Layer 5 of a small transformer language model trained on English Wikipedia (12 layers, counted from 0, width 96).
A neuron's activation on a vector x is GELU(weights . x + bias), where the dot is the dot product.

Input weights of the MLP neurons that the questions are about. A number n stands for n times 0.0026.
n10 (bias -0.037): -316 -166 46 -4 8 181 293 79 56 141 -21 236 228 -199 113 -100 -49 -15 82 32 -16 159 29 -36 61 71 37 -16 -234 24 73 -198 65 85 -200 -85 -118 -59 -146 -263 43 163 270 -69 33 34 -201 38 -29 106 47 111 -195 150 -62 66 130 -36 79 -122 91 62 268 -70 -80 249 -39 108 215 -282 34 -98 -45 48 -148 -231 -129 -205 -90 232 4 -292 21 -4 33 32 -82 153 -31 -12 20 -138 90 -29 21 -254
n38 (bias -0.006): 57 -8 292 114 8 80 209 0 -115 -4 208 85 185 17 91 -155 38 24 -150 -78 -56 -100 52 -111 -18 62 72 4 141 149 131 214 79 -153 -315 -31 165 100 -13 -79 98 111 -154 8 -260 4 116 -283 -232 45 35 -156 66 -147 107 -270 -281 406 -134 104 -149 -16 -87 -174 -248 -66 69 -26 -120 66 35 127 127 25 -121 256 60 90 158 -118 -218 -172 135 -21 -198 58 -16 -96 64 64 -25 -220 119 179 95 -203
n78 (bias -0.030): 36 -186 -247 -28 -92 170 172 -38 68 14 290 101 22 -9 -62 271 -139 -77 0 -34 -170 -33 -63 51 9 -131 48 -100 118 116 -279 255 304 -86 174 -209 4 -22 -82 332 -101 34 21 -333 45 -4 56 -175 -156 8 224 110 -135 -165 -4 123 -152 -248 227 -153 263 75 -47 39 31 69 -335 9 -150 32 95 235 -52 -60 -112 203 -66 84 -146 -77 -84 -69 130 136 -173 0 37 9 137 -58 100 -85 96 277 -67 -148
n84 (bias -0.081): 130 -207 11 41 48 197 139 16 -59 297 -28 -28 357 289 -39 124 -11 -46 80 59 151 -136 90 300 -18 -21 176 49 196 -200 -176 -272 -281 -40 6 -315 -346 -51 75 -125 -180 331 433 -5 247 -62 65 68 22 0 -259 224 51 -78 -6 -71 153 -156 222 -47 -348 110 -70 17 51 279 58 -156 167 -257 119 -203 11 161 -193 78 -134 -123 53 -246 -484 -158 6 320 -17 -49 10 -178 104 261 -121 387 22 -255 -292 -225
n87 (bias -0.039): 193 -65 -120 -246 324 -15 127 23 137 -73 115 -47 -190 -9 -76 172 56 304 -4 150 160 -160 -255 132 -311 -36 -108 -107 -257 -50 202 -245 -196 -39 -219 39 -33 -100 78 -92 27 177 170 -44 158 -14 -87 -149 -149 -323 -113 36 198 -281 284 -197 107 -110 207 135 169 276 -87 146 -91 -224 9 -5 -90 47 24 -355 -5 64 -217 208 -237 25 -94 96 189 144 259 113 28 -18 -40 -14 129 40 149 95 -126 14 62 -94
n140 (bias -0.033): 139 -58 40 -21 -130 -97 73 -289 132 226 282 -68 128 249 -123 -91 -110 -18 92 -103 -175 -339 84 -24 -78 127 -199 -273 141 -138 77 -53 256 165 -232 -146 323 -168 248 -148 -5 141 -243 -59 40 -149 -223 25 -236 -5 25 169 240 64 -196 84 -173 47 0 36 19 225 47 -63 413 -4 408 -74 -190 84 5 0 -217 -47 -202 29 133 231 324 -126 20 -91 60 -19 20 62 -55 48 -87 -142 29 138 48 200 -129 -251
n150 (bias -0.031): 235 -161 -214 96 -35 -133 86 -20 -186 64 50 -164 -207 4 -220 61 12 68 59 16 8 -131 -13 -127 -306 -32 172 -157 66 60 -65 8 23 -76 166 161 158 71 0 40 -180 269 64 126 -121 -88 -235 -17 -130 -86 13 -87 46 137 8 154 -36 92 -39 191 -16 -348 -123 98 147 -45 -74 -21 107 -161 34 252 162 -95 251 193 -124 -48 -136 -87 -16 -109 176 63 -215 68 305 144 77 -212 28 -141 167 -53 58 143
n159 (bias -0.053): 198 -309 -341 -10 -78 131 -15 162 122 -55 -88 -5 -122 170 -10 -131 148 147 -157 313 -146 -50 -276 -421 -129 144 -58 -152 114 169 -63 62 -143 30 29 -120 101 -29 126 337 9 -126 274 -167 -10 35 24 -138 62 60 -327 -33 164 -10 234 -213 -29 -19 319 220 5 -146 -141 164 -20 75 0 -78 165 -44 30 115 86 -234 -91 237 -132 41 -32 241 29 29 -25 -293 234 -14 132 47 155 -228 72 -240 130 -150 -285 149
n180 (bias -0.060): 132 -118 118 -334 163 14 23 75 -125 5 -37 106 84 213 158 245 -86 119 166 4 -235 -56 80 -40 187 -275 18 -45 -340 85 -176 -176 64 142 -196 90 -278 206 191 357 119 67 -99 -108 -14 52 -193 -28 9 -44 -206 146 331 -65 260 -10 95 -219 176 24 106 -30 -143 -115 -127 -30 66 46 194 105 -203 -196 -41 58 -104 -138 -130 92 -35 38 42 -322 -113 89 -5 175 56 -274 256 13 155 107 -156 18 -42 -252
n182 (bias -0.038): 44 -5 15 46 -241 5 -186 -59 143 325 189 10 -58 -168 -125 67 -80 40 13 129 -243 -202 10 212 218 -115 -180 42 -128 385 22 -253 92 -44 -92 -217 76 232 248 -220 -201 -60 -182 -4 -111 -78 79 68 -222 150 -188 239 108 246 192 -123 -52 28 9 116 -276 198 -167 43 68 -70 -154 110 -177 56 -5 -104 283 166 67 -81 24 106 -127 -119 -91 -145 5 -216 0 195 -72 -88 -54 256 189 130 175 196 -39 -450
n188 (bias -0.052): 0 -260 179 -139 73 -28 117 -274 22 -28 14 -40 -5 -248 -132 -159 -102 4 69 -13 -186 -274 -46 -213 301 -30 -22 230 -249 166 201 -13 132 134 213 176 22 0 -37 -132 0 104 -92 67 337 -389 244 50 18 -167 51 -35 170 218 140 -159 -124 -4 -107 266 -134 4 -305 45 192 -33 -154 -59 -126 -155 -51 -49 138 147 4 18 -81 -137 0 -37 225 -79 -256 56 -113 22 -89 284 232 38 36 141 -49 139 -55 -40
n193 (bias -0.027): 80 -73 -76 -13 -59 17 -350 -8 286 187 -58 91 -21 21 -112 81 97 171 122 -127 50 108 -84 143 -127 -214 16 -24 -31 76 77 -190 167 -237 -221 -42 73 204 -13 -20 43 -48 52 -31 -38 -29 -80 -101 -187 -313 -13 115 -68 108 -153 239 -174 12 39 -200 57 -89 128 78 84 72 212 -70 140 37 46 -53 -24 8 213 251 -41 -261 -117 315 132 85 71 265 -178 -32 12 -96 -19 -213 57 150 33 -45 -171 -216
n214 (bias -0.007): 9 59 148 104 264 -151 4 -4 156 303 -134 0 -69 -26 52 -135 -134 86 -8 247 44 120 191 -37 -41 -336 59 -25 369 -166 91 171 43 131 -22 -365 -148 -112 -177 38 224 -49 75 147 -4 213 -8 -278 -25 -89 13 -107 -13 90 60 206 -122 -211 89 -95 51 68 -4 -233 26 -70 61 146 -201 43 -131 131 -13 25 -128 247 -69 -166 101 -177 9 -134 -104 148 232 116 -176 17 80 -148 80 108 13 -47 -272 -101
n220 (bias -0.038): 49 -24 103 77 320 355 -292 -334 203 296 -78 196 29 62 237 89 179 163 99 296 -68 -50 73 -106 -25 -189 43 -47 322 -126 -80 -141 -18 -325 -97 -104 190 -68 -80 -94 46 217 -51 197 19 122 -195 -44 -232 196 -174 115 236 -111 260 -51 -5 -214 5 -86 -162 99 -223 134 -156 -44 23 53 197 161 -118 -204 5 -97 -63 -177 -82 121 136 -168 72 -94 -190 -166 -24 103 95 -65 225 198 -24 -131 57 -5 -262 -185
n227 (bias -0.046): -4 -206 144 -237 -57 36 64 118 128 -190 -234 218 -52 150 17 160 164 99 216 -83 40 40 270 54 -219 -107 -26 -8 -14 -183 32 -67 -217 -13 -43 62 -13 -152 213 71 -61 66 33 -180 152 57 -204 170 -4 12 -169 21 88 -99 -13 41 -164 -195 200 -45 179 -44 -29 -21 -179 90 -236 -215 184 -66 -53 64 -72 310 -76 244 -95 -54 -203 32 -124 172 100 407 207 -25 -129 -263 133 0 -97 -108 8 -26 156 4
n233 (bias -0.051): -124 248 -91 40 -227 -190 -234 -272 117 63 100 -239 259 352 132 -44 23 -134 160 -95 -145 62 -195 0 15 108 -56 -23 170 32 17 41 -99 240 5 -237 130 -104 44 128 45 149 82 -65 47 -119 -27 -267 92 18 -253 -58 264 43 150 -206 -41 -395 290 188 14 159 -100 -144 148 -13 -169 19 131 315 -38 -51 28 316 92 -234 -5 148 58 -160 -38 -161 286 -193 -47 192 101 32 -163 -145 56 -66 -144 -19 -81 14
n242 (bias -0.053): 0 4 -190 -19 4 -222 -120 309 -197 160 -72 142 -147 227 108 41 284 123 188 -43 -150 29 -203 -21 61 47 -207 214 209 229 95 -52 -33 -100 99 64 40 148 28 -248 110 -175 100 -12 -117 -99 -34 -235 272 -30 -286 218 50 -63 -111 76 105 -228 -34 89 57 196 65 53 -258 -150 -97 80 -36 77 -82 158 118 26 38 -35 36 -243 -122 -106 -85 57 388 -128 36 108 0 -190 -154 63 136 126 -242 -115 -292 97
n246 (bias -0.032): -67 -124 9 -130 -174 27 -157 -62 -172 -90 -265 30 105 201 75 138 137 -12 -122 -13 -78 -4 457 55 199 -42 -190 107 47 148 -138 -43 28 40 -66 54 17 -335 -36 -73 100 88 268 -20 4 270 -55 -89 -43 62 -127 21 -85 150 341 -56 210 -270 66 115 -100 62 -80 -247 -200 -32 -278 -214 -91 48 178 -108 -43 -135 -45 135 35 165 -186 120 214 184 58 109 136 157 -176 0 -106 -225 30 154 104 -170 66 4
n288 (bias -0.062): -50 -163 -119 -120 129 441 -45 159 152 223 77 139 -154 261 -123 71 31 -108 24 -256 195 -85 243 113 -239 39 36 181 86 -170 -155 66 -95 -55 -177 -135 160 232 56 22 -82 -4 303 -298 -150 -37 -92 -5 -319 -43 -37 -156 -55 -391 50 -96 -57 4 -73 -119 116 13 161 -282 174 -95 26 -68 -108 37 133 71 178 74 -161 63 -9 180 102 21 117 -44 96 86 -149 -44 -131 -26 173 -177 -204 -73 -116 135 223 80
n291 (bias -0.019): -174 29 -47 -31 -56 -148 338 103 -12 -30 101 38 130 -58 -34 -128 234 -73 -98 -221 75 -39 -153 40 89 24 215 -180 31 49 -43 172 -223 235 -156 -331 58 -93 -39 82 -84 -157 -24 -16 144 47 -36 -127 70 95 117 -96 85 -88 8 -125 8 65 -123 -13 241 133 -73 62 -123 80 -32 34 -63 64 162 -54 189 4 -47 -242 185 53 -111 154 104 -119 59 132 38 211 247 -309 -239 16 -264 202 -173 337 4 -95
n302 (bias -0.034): -5 -126 99 -148 -108 75 -21 465 59 264 203 -62 150 -206 383 -148 177 -43 -37 272 174 -125 110 5 278 -133 -148 146 27 194 -57 -10 14 -137 207 42 96 239 202 -45 122 178 -90 -57 -73 63 120 -52 -299 -54 -144 -35 163 358 129 -286 25 -104 -293 200 158 24 -219 -169 37 -300 -20 170 -328 -61 110 -269 243 -104 0 -51 -46 -43 -97 -274 -41 -111 193 -143 41 -265 232 -145 -174 0 10 47 -346 -154 -146 15
n316 (bias -0.041): 109 -141 -161 -114 -181 87 -97 0 -103 67 -94 28 228 242 136 -43 -160 252 -33 139 402 196 52 31 -104 40 -60 -55 193 54 -73 -86 -64 295 14 -215 -321 -249 19 141 168 -134 14 -203 268 66 50 113 32 146 -144 62 19 -370 61 144 -228 -85 208 29 28 179 121 -37 123 -127 -49 89 -28 -93 104 41 -206 394 -109 241 177 5 -105 -38 -219 -205 -42 -71 -168 -59 240 -86 -74 -144 142 -216 -165 -5 71 -23
n323 (bias -0.035): -96 -49 -9 240 249 103 -176 -86 213 -23 -100 45 -158 50 91 25 -213 -33 93 91 34 -300 0 4 -302 9 161 -71 29 13 0 119 174 222 -18 -214 -27 146 -42 -194 232 -9 233 97 -169 41 175 69 -244 -141 28 -177 -268 -45 50 -125 66 -96 -266 -176 31 153 -57 -36 23 292 270 136 23 139 37 356 -231 -165 -250 68 -263 38 43 -42 18 -256 5 -195 -14 175 178 -75 -13 -68 -53 191 120 27 146 -22
n345 (bias -0.022): 257 -128 150 28 -74 -285 -160 41 -13 98 241 -191 -113 35 -109 8 47 307 226 0 -122 118 88 -155 129 317 34 200 218 0 -121 42 -124 31 -57 -27 -321 -61 -175 -238 62 104 68 -36 132 -282 46 -252 -56 -62 -90 25 -44 228 17 -214 166 118 -37 101 -22 -45 -126 65 75 -159 -185 0 35 201 155 13 197 -126 -102 4 -87 -128 197 -232 -17 -119 260 -129 235 -118 -20 84 77 69 -137 105 47 -216 -53 4
n355 (bias -0.033): 276 -56 -9 42 -150 -246 -83 17 -240 -108 146 253 -127 -57 57 16 -60 -32 142 55 -21 -242 -125 135 144 113 169 -206 219 81 -94 -137 -133 45 -185 14 -17 18 -190 13 -125 244 -153 -69 13 9 -174 -147 159 370 172 -143 -27 115 -88 318 -82 -203 -92 -74 148 193 -34 65 0 76 191 -237 -26 -16 40 0 -186 84 82 87 -53 -124 -29 52 280 -9 253 -34 53 -51 -197 -234 -49 -62 -142 155 -234 192 221 117
n358 (bias -0.042): -51 -107 42 107 -173 166 -50 204 0 -75 -69 191 -123 296 -101 -148 -85 -105 45 342 -47 141 32 -4 -169 -74 -45 -197 -165 181 -68 -4 21 65 -216 66 432 0 28 294 82 -39 -18 -225 -272 194 -208 287 -188 -186 -33 57 -140 -119 46 -137 161 -194 160 -62 -150 -17 -88 95 37 183 264 23 59 186 5 0 -391 53 60 -73 160 58 194 -101 9 -98 37 -205 243 71 -34 -84 -51 -90 211 60 68 23 -212 -104
n368 (bias -0.027): 173 -149 -200 142 178 102 62 30 -4 294 95 -125 -255 -76 58 -91 22 -37 4 146 201 88 0 0 -407 -201 -4 -74 214 199 -91 -122 -193 105 85 -78 220 162 88 17 85 -210 161 -124 -81 72 -13 113 79 -63 -346 -60 -169 -342 -36 -43 -57 91 -288 127 -44 109 4 164 -32 -12 -262 134 200 53 50 136 9 77 -54 311 63 47 -13 172 4 -192 154 -180 228 4 113 -104 21 -234 -141 -85 -176 -151 -9 229
n378 (bias -0.016): -265 -26 94 0 42 174 70 50 -132 118 -40 264 57 26 -98 -8 52 -89 111 250 207 -120 143 -187 -327 -169 -192 -52 122 -51 -111 26 292 -23 -191 -104 100 120 -9 177 42 -59 -77 221 -85 -318 184 -9 -161 276 155 -76 9 -138 150 151 -4 192 -101 -33 61 -207 4 18 372 52 79 -57 70 172 -14 118 -113 17 -136 167 -4 -116 -125 -146 31 -13 -58 59 -319 137 8 -64 -298 -91 -74 -22 -222 272 -103 -70

Each question shows a token from some text and the vector x that enters the MLP there. A number n stands for n times 0.011.

" films": 101 55 95 -1 -11 -8 -9 45 -116 -77 18 -83 19 -70 188 31 -19 116 -20 -43 -219 88 62 100 -258 -26 -59 -73 51 -81 33 171 -64 -31 70 52 -88 -78 3 124 -175 -246 14 17 -75 141 29 182 -12 -50 180 211 -99 53 89 113 -101 6 -79 -71 -42 -3 -28 -104 106 -55 -19 103 6 -15 113 -231 -70 8 10 28 -142 -89 76 113 -68 17 -47 -152 -124 -34 44 213 -4 94 -28 8 20 48 -49 185
Which three neurons fire most, strongest first? n316, n78, n150

" Go": -125 111 101 -56 -96 -56 -5 27 -216 25 15 -49 -39 -60 203 149 62 35 -26 -141 -153 178 -118 48 -69 87 -61 -15 39 -177 -82 37 -35 -49 -19 -10 -39 -44 -18 118 -63 -347 -16 11 -88 123 -15 126 43 -46 160 94 -146 74 6 38 -122 -65 -88 39 1 -21 -62 -54 99 97 62 85 54 -12 25 -128 -19 50 -10 15 -200 -131 283 52 113 71 -36 -16 51 5 31 105 -80 106 -5 45 68 170 -6 52
Which of these neurons fires most? n291

" ": 28 129 187 -56 -42 -41 -193 1 -192 75 113 14 51 -50 158 4 179 111 -165 -127 -199 64 -95 71 -247 -57 -25 -39 -89 -52 110 -43 33 -63 36 67 -137 104 15 93 -102 -237 40 72 -45 12 48 163 9 -26 134 132 -128 49 45 49 -94 32 -58 75 -15 -80 -53 -47 81 89 -68 3 147 -80 60 -239 74 -18 32 68 -94 -45 66 114 -19 -22 -41 -25 -95 24 -81 175 23 89 -71 -15 4 107 -34 88
The most active neuron and its activation: n193, at about 4.8

" cr": 0 240 109 -156 47 -82 -62 -65 -159 47 22 -3 121 37 139 110 142 56 -90 -50 -147 143 -113 117 21 25 26 -89 -32 20 43 116 -51 -93 46 -74 -151 -25 119 -7 -163 -207 -33 -125 -25 26 -14 110 87 -134 183 152 -118 4 7 78 -9 -83 -58 -41 106 -76 50 67 51 52 -25 -34 -18 95 81 -188 50 -140 19 19 -40 -77 138 -17 -1 -19 -75 3 -15 42 -157 232 -127 102 -46 -172 23 140 -118 132
Which three neurons fire most, strongest first? n78, n291, n242

"-l": -4 205 27 -185 16 -21 -91 -84 -155 13 -7 12 26 -98 166 113 94 113 -34 -139 -106 7 -155 63 -18 -13 32 -90 54 -48 15 90 40 -161 71 69 -165 -101 64 14 -222 -201 74 99 -26 152 -19 172 34 31 116 152 -233 -11 -1 -37 -35 74 6 19 6 -205 -33 -43 79 29 -5 1 -37 78 115 -179 -53 -60 30 29 -124 -15 163 52 -16 33 -39 -12 30 -13 -37 202 -35 113 39 -66 21 207 -114 101
The most active neuron and its activation: n78, at about 0.42

"iv": 39 88 63 -106 -70 -61 -191 76 -117 27 55 -24 -18 -14 139 84 38 66 -73 -86 -70 53 -22 46 -159 103 -9 -28 98 -45 106 180 -61 -18 -36 -34 -64 -87 100 49 -171 -354 -25 122 -56 132 -16 129 22 13 219 63 -196 -73 89 82 -194 -33 -74 68 -43 10 -82 -69 69 44 -21 177 42 -23 41 -131 -58 -55 46 0 -143 34 238 12 -14 -29 -135 -67 66 35 -70 226 -37 -55 30 -49 61 161 -64 103
Which three neurons fire most, strongest first? n214, n316, n358

" and": 71 84 137 -119 -37 -42 -78 108 -143 -47 49 66 55 -52 186 92 80 117 19 -36 -28 -38 -16 19 -151 -63 -111 -106 -79 -47 11 25 -106 -79 52 -2 -84 -22 89 70 -232 -256 146 -33 -103 118 109 184 94 -120 -13 113 -100 26 79 81 -204 -76 8 82 -55 14 -38 86 116 94 -109 191 82 -9 6 -297 133 -49 36 -1 -128 -55 125 -12 -65 1 -25 37 -105 3 -57 132 -45 136 -63 58 61 91 -47 56
The two highest activations, in order: n84, n182

" (": -17 87 130 -145 -74 -81 -58 -83 -175 49 1 -67 36 -63 263 68 148 114 -45 -45 -79 51 -88 65 -134 -39 -33 -35 -149 -149 181 125 13 57 46 53 -50 -2 15 51 -127 -236 136 -1 -77 8 51 137 41 -45 75 68 -220 131 22 1 -85 77 -61 77 -9 -11 -138 -111 87 23 -2 80 23 -84 -36 -193 3 -147 37 -30 -113 -56 157 61 -13 59 27 -58 -88 54 -63 149 93 147 -86 -14 13 142 24 149
The most active neuron and its activation: n188, at about 3.6

" won": 24 48 214 -61 10 -56 -66 -16 -97 80 -5 34 -9 -18 198 145 100 71 -22 -94 -198 5 68 15 -74 -91 -136 -126 -33 -134 90 48 -54 -88 38 112 -173 -35 42 -11 -84 -259 75 15 20 175 71 183 -76 -55 244 113 -135 27 20 87 -77 16 -77 24 -92 -53 -1 -43 121 -9 -40 226 -85 -44 98 -149 -27 41 -42 71 -119 -137 121 100 -8 -38 -100 -53 30 -87 -71 118 -89 94 0 -17 76 49 -1 164
Which of these neurons fires most? n214

" ad": -11 317 182 -167 -36 -92 -26 58 -95 75 -44 14 86 -111 90 67 130 10 -82 -12 -179 69 11 68 -146 11 -88 -16 -59 -118 80 98 -39 -73 58 145 -46 -44 51 4 -95 -215 77 -57 -54 137 -14 130 31 -138 111 169 -113 99 47 82 -109 -7 -28 -62 71 26 46 115 99 -22 -174 47 1 -109 105 -139 -39 -73 10 124 -117 -13 141 -36 -73 46 -13 -13 -54 54 -47 212 -95 37 -129 -173 154 56 -107 2
Which of these neurons fires most? n10

" points": 50 68 126 -60 -57 33 -82 -30 -208 -18 20 8 28 7 163 133 81 -14 -76 -96 -214 83 22 34 -90 -1 -33 7 58 -137 21 158 -48 -104 72 -2 -160 -67 85 65 -77 -226 -12 -22 -56 138 23 107 -2 -36 120 108 -158 8 -24 122 -56 -132 -43 116 -123 -62 22 -57 81 4 38 150 17 13 117 -244 -178 -21 -3 53 -40 -91 177 155 -16 -131 -59 -47 -7 -26 32 179 46 115 -49 9 47 157 -83 184
Which of these neurons fires most? n316

"ia": 14 171 45 -14 37 -59 4 114 -199 -78 -3 -38 26 -11 195 122 76 0 -31 -51 -133 -67 -12 95 -233 175 -43 -91 -27 -126 22 84 -80 -75 -19 51 -39 20 53 32 -188 -346 41 4 -114 51 29 210 -25 -149 117 98 -119 43 93 35 -164 42 -114 -2 61 11 -60 -52 167 -23 -7 129 127 -95 20 -152 -8 -91 66 -42 -29 -33 166 -42 -44 -16 -13 -93 -119 91 -23 191 21 138 47 66 24 52 38 75
The most active neuron and its activation: n323, at about 1.2

" the": -41 115 66 -168 -77 -104 -5 84 -146 -59 47 18 -7 -99 217 13 58 80 -55 -133 -127 52 -42 167 -117 -79 -39 -87 85 -154 132 21 -14 -23 35 71 -35 28 73 -23 -245 -331 55 -77 -54 38 136 203 6 -77 54 53 -167 5 44 65 -134 -45 -45 66 -26 -48 4 44 80 61 54 -15 73 128 156 -172 61 -7 69 -34 -117 11 56 34 -76 17 -39 -55 14 74 -44 161 3 187 -66 -9 -8 100 -107 116
Which three neurons fire most, strongest first? n291, n182, n242

" a": -26 37 182 -191 -65 -19 9 107 -176 23 12 80 40 -76 190 107 187 66 -50 -130 -169 54 -46 112 -62 -33 -54 -148 50 -155 82 111 -64 -28 -49 82 11 -41 139 -7 -174 -339 12 -70 -91 -33 84 138 -8 -35 90 80 -176 -11 28 50 -87 -40 12 74 32 -51 -13 45 29 54 33 -8 -71 -4 128 -113 39 -2 45 24 -124 -69 123 55 -57 110 -11 -66 37 63 -61 144 -44 185 -30 -113 -69 135 -86 106
Which of these neurons fires most? n227

" place": -9 67 52 -52 -76 9 -58 -25 -141 -33 105 -54 45 -25 173 134 105 53 -107 -97 -151 39 48 61 -185 22 -83 -93 44 -53 50 101 -69 -45 138 -20 -85 -77 98 134 -102 -212 27 -103 -58 60 -3 76 38 -45 128 119 -198 86 48 88 -100 11 -109 124 -89 -62 2 -22 15 -12 109 248 43 -49 106 -173 -102 -17 -74 -29 -186 -100 92 63 4 -126 -117 -54 -36 -1 -74 217 42 103 51 50 65 194 -34 195
The most active neuron and its activation: n78, at about 1.4

" Germany": 42 131 16 0 24 -14 0 80 -131 -121 10 33 10 26 202 121 48 54 -54 -110 -182 14 -54 95 -242 54 -57 -108 -8 -104 53 7 -55 -58 -26 70 -116 4 36 28 -95 -291 8 33 -43 125 49 272 43 -117 88 70 -84 80 14 -13 -141 102 -124 1 -41 -10 -54 0 92 34 86 152 92 -44 25 -178 -13 -26 37 -71 -141 -90 101 3 -30 -40 -105 -78 -160 20 -45 209 -10 272 120 76 -8 70 -35 123
Which of these neurons fires most? n323

".\n\n": 26 58 221 -182 24 -138 -134 84 -45 -57 60 9 -9 -31 312 44 120 22 -45 -33 -61 63 11 56 -234 -27 -48 -113 -177 -42 86 78 -107 -101 57 73 37 -52 22 93 -221 -278 -15 -26 -70 155 -79 65 44 -80 45 120 -125 -26 -83 -30 -61 74 31 70 -40 84 -133 -11 -15 -54 -95 -19 45 27 15 -103 51 85 -42 -21 -70 -72 98 76 10 45 -88 -9 -31 3 -18 203 -43 96 38 113 106 145 25 165
Which three neurons fire most, strongest first? n227, n87, n358

"51": -67 27 132 -44 7 -64 -73 10 -138 -88 -58 4 65 -140 193 43 73 54 -36 -71 -206 31 -170 64 -173 45 68 -118 79 -146 29 45 -6 -43 77 55 -88 -53 41 84 -99 -355 49 26 -50 49 61 64 28 -30 50 169 -137 131 110 71 -63 55 -158 110 -73 -39 -40 -127 95 27 21 97 131 -89 -12 -150 135 -73 0 79 -153 -42 135 58 -20 32 -95 -73 22 4 -11 209 -24 121 -6 -41 72 178 -33 140
Which of these neurons fires most? n159

" matches": 69 101 81 -11 -74 -11 -48 -41 -141 -89 49 -61 22 7 149 100 -1 39 -102 -83 -125 144 44 64 -155 -51 -88 -35 75 -124 -31 155 -22 -26 29 61 -123 -85 37 158 -68 -275 41 -39 -40 204 -14 158 -22 -51 118 185 -135 64 143 132 -66 -39 -50 99 -131 -11 11 -81 15 -6 32 193 21 -93 123 -216 -82 18 -66 -70 -107 -99 126 119 -6 -139 -103 -111 -91 -22 80 225 10 42 14 3 33 123 -11 125
The most active neuron and its activation: n316, at about 5.5

" mid": -60 143 155 -179 -96 -49 -87 -62 -160 43 17 60 56 14 184 172 147 -25 -85 -85 -135 78 -58 94 -77 -92 -42 -106 118 -86 207 -30 6 -59 25 24 -45 37 81 68 -124 -253 36 -37 9 76 115 35 -13 -18 185 136 -238 9 0 -25 -55 59 -115 75 38 -26 56 20 83 -22 -22 15 63 3 21 -191 -55 -99 -43 -2 -209 -139 83 52 33 -125 -30 -4 6 34 -30 151 55 157 -25 -24 -71 163 6 92
Which three neurons fire most, strongest first? n378, n193, n10

" university": -3 161 109 -45 -3 62 -29 121 -155 -78 -13 18 13 -128 184 108 46 33 -46 -30 -250 63 24 125 -211 33 -110 -60 34 -6 162 10 -38 -29 133 66 -122 -68 8 -27 -120 -269 66 -45 -37 122 83 183 39 -22 106 50 -169 22 55 53 -185 -35 -82 -56 -92 31 13 17 106 -73 50 144 79 -59 41 -139 -91 -38 21 -23 -184 -28 178 40 -17 -59 -103 -50 -175 14 5 140 -19 155 36 -1 73 114 -56 108
Which of these neurons fires most? n323

" ended": -10 -30 193 -62 -85 -119 -106 88 -113 -2 -9 -91 87 -78 252 120 51 24 30 -21 -176 57 62 25 -86 -28 -174 -115 27 -57 49 88 -55 -59 79 87 -104 -57 8 64 -91 -289 60 10 -39 158 42 24 -21 -36 212 102 -216 48 23 113 30 -15 -107 37 -132 -29 -43 8 67 -2 -70 136 -54 -79 104 -149 -25 111 -30 0 -150 -123 33 115 -2 -35 -44 -36 -8 6 -103 150 -86 114 66 -21 93 158 58 174
Which three neurons fire most, strongest first? n246, n10, n214

" |": -40 94 153 -109 1 -112 -1 -8 -159 51 51 -67 -39 -88 181 97 157 90 -107 -106 -142 -7 -36 -56 -27 -3 -54 -32 -2 -161 95 92 -62 -82 45 75 -163 -3 9 -25 -193 -204 117 -38 -79 -82 44 143 47 -47 162 56 -156 47 110 -34 -127 45 -98 142 -46 -3 -56 -99 50 8 -35 48 30 22 97 -179 24 33 -73 72 -121 -58 302 60 -9 43 14 -113 26 23 22 171 -23 198 -97 113 70 89 -51 151
Which three neurons fire most, strongest first? n345, n188, n38

" on": -48 35 142 -55 -60 -98 -81 43 -162 27 -77 -15 -21 -8 245 99 166 41 -2 -56 -72 2 -98 -45 -189 -66 -216 -21 -54 -50 76 -5 -88 -21 90 46 -72 -20 -19 108 -101 -292 69 -38 -119 174 88 23 53 -47 189 87 -196 101 90 34 -123 -41 -143 162 -51 45 34 41 180 -10 -13 86 59 -5 108 -147 57 -47 -4 -6 -168 -78 22 1 32 6 23 -46 -46 70 -63 116 -12 162 -33 59 24 98 -41 193
Which of these neurons fires most? n242

" Dep": -36 268 210 -81 -1 36 -34 79 -209 -20 32 -31 25 -98 118 -25 147 127 -52 -22 -129 178 -77 104 -25 57 -70 -24 -2 -93 98 104 -70 -75 -86 58 -153 -31 128 76 -63 -136 -49 -7 -14 164 -14 75 -89 26 226 116 -191 50 -22 32 -222 92 -161 56 14 -133 -86 1 94 63 -62 28 82 -23 51 -117 -53 -35 -87 77 -104 -43 176 65 -125 11 -77 -28 55 42 -69 156 -54 43 16 17 44 36 -147 11
The most active neuron and its activation: n38, at about 4

" Diego": -6 123 114 -51 33 -5 -73 78 -171 -43 -54 44 23 1 166 76 -16 -3 29 -111 -240 -11 -65 69 -138 59 -48 -39 23 -113 69 -6 -86 -57 7 -6 -93 -39 97 106 -75 -290 -48 72 -55 141 41 267 -49 -155 150 40 -112 46 -57 86 -91 12 -169 18 1 -74 -32 -65 194 12 6 128 108 20 -50 -176 -80 -36 47 69 -123 -31 241 23 64 -56 -88 -70 -5 45 8 113 -114 133 115 14 69 95 -34 179
The most active neuron and its activation: n358, at about 3.5

".": 11 -31 140 -152 -42 -134 -77 169 -92 -42 -18 -41 -16 -8 173 63 157 5 -105 -8 -96 57 -77 27 -202 -96 -147 -56 -20 -44 42 95 -78 -145 7 89 63 -39 86 67 -259 -264 40 -69 -84 67 -97 146 98 11 39 123 -114 54 9 52 -80 25 -17 118 -41 -25 -140 -65 69 4 -52 75 71 26 84 -110 -10 17 92 100 -167 -21 206 25 -79 -37 -60 19 3 -10 76 215 -95 160 12 79 89 140 15 126
Which of these neurons fires most? n358

"me": -32 55 0 -43 -56 -66 -73 26 -134 19 -40 -26 85 -35 168 197 81 45 19 -100 -130 77 27 127 -120 190 -142 -17 -3 -2 -58 56 -139 -45 21 -16 -22 -46 108 -34 -143 -369 -20 20 -107 9 -3 93 30 -8 105 75 -172 40 -83 66 -125 -24 -28 95 -46 -84 -26 -14 93 23 -51 132 51 -52 74 -193 -1 -36 -33 -55 -201 -32 227 68 34 -16 -86 -20 -6 90 -26 230 27 116 3 28 33 202 -20 160
Which of these neurons fires most? n182

"ag": 84 112 94 -48 -65 -103 -148 -3 -118 23 61 -131 -22 -11 178 33 89 -4 -66 -60 -114 73 -162 175 -63 153 -36 -60 -29 -44 31 83 -54 -59 88 107 -110 38 72 32 -186 -266 57 129 -101 140 20 68 65 -92 205 38 -59 11 95 63 -196 -28 -128 106 -67 -36 -88 -26 165 42 14 91 200 13 39 -185 47 -11 -5 -21 -91 13 79 -1 -49 -39 -64 -61 -36 18 -137 268 -116 -1 -10 -52 25 17 -33 143
The most active neuron and its activation: n233, at about 2.3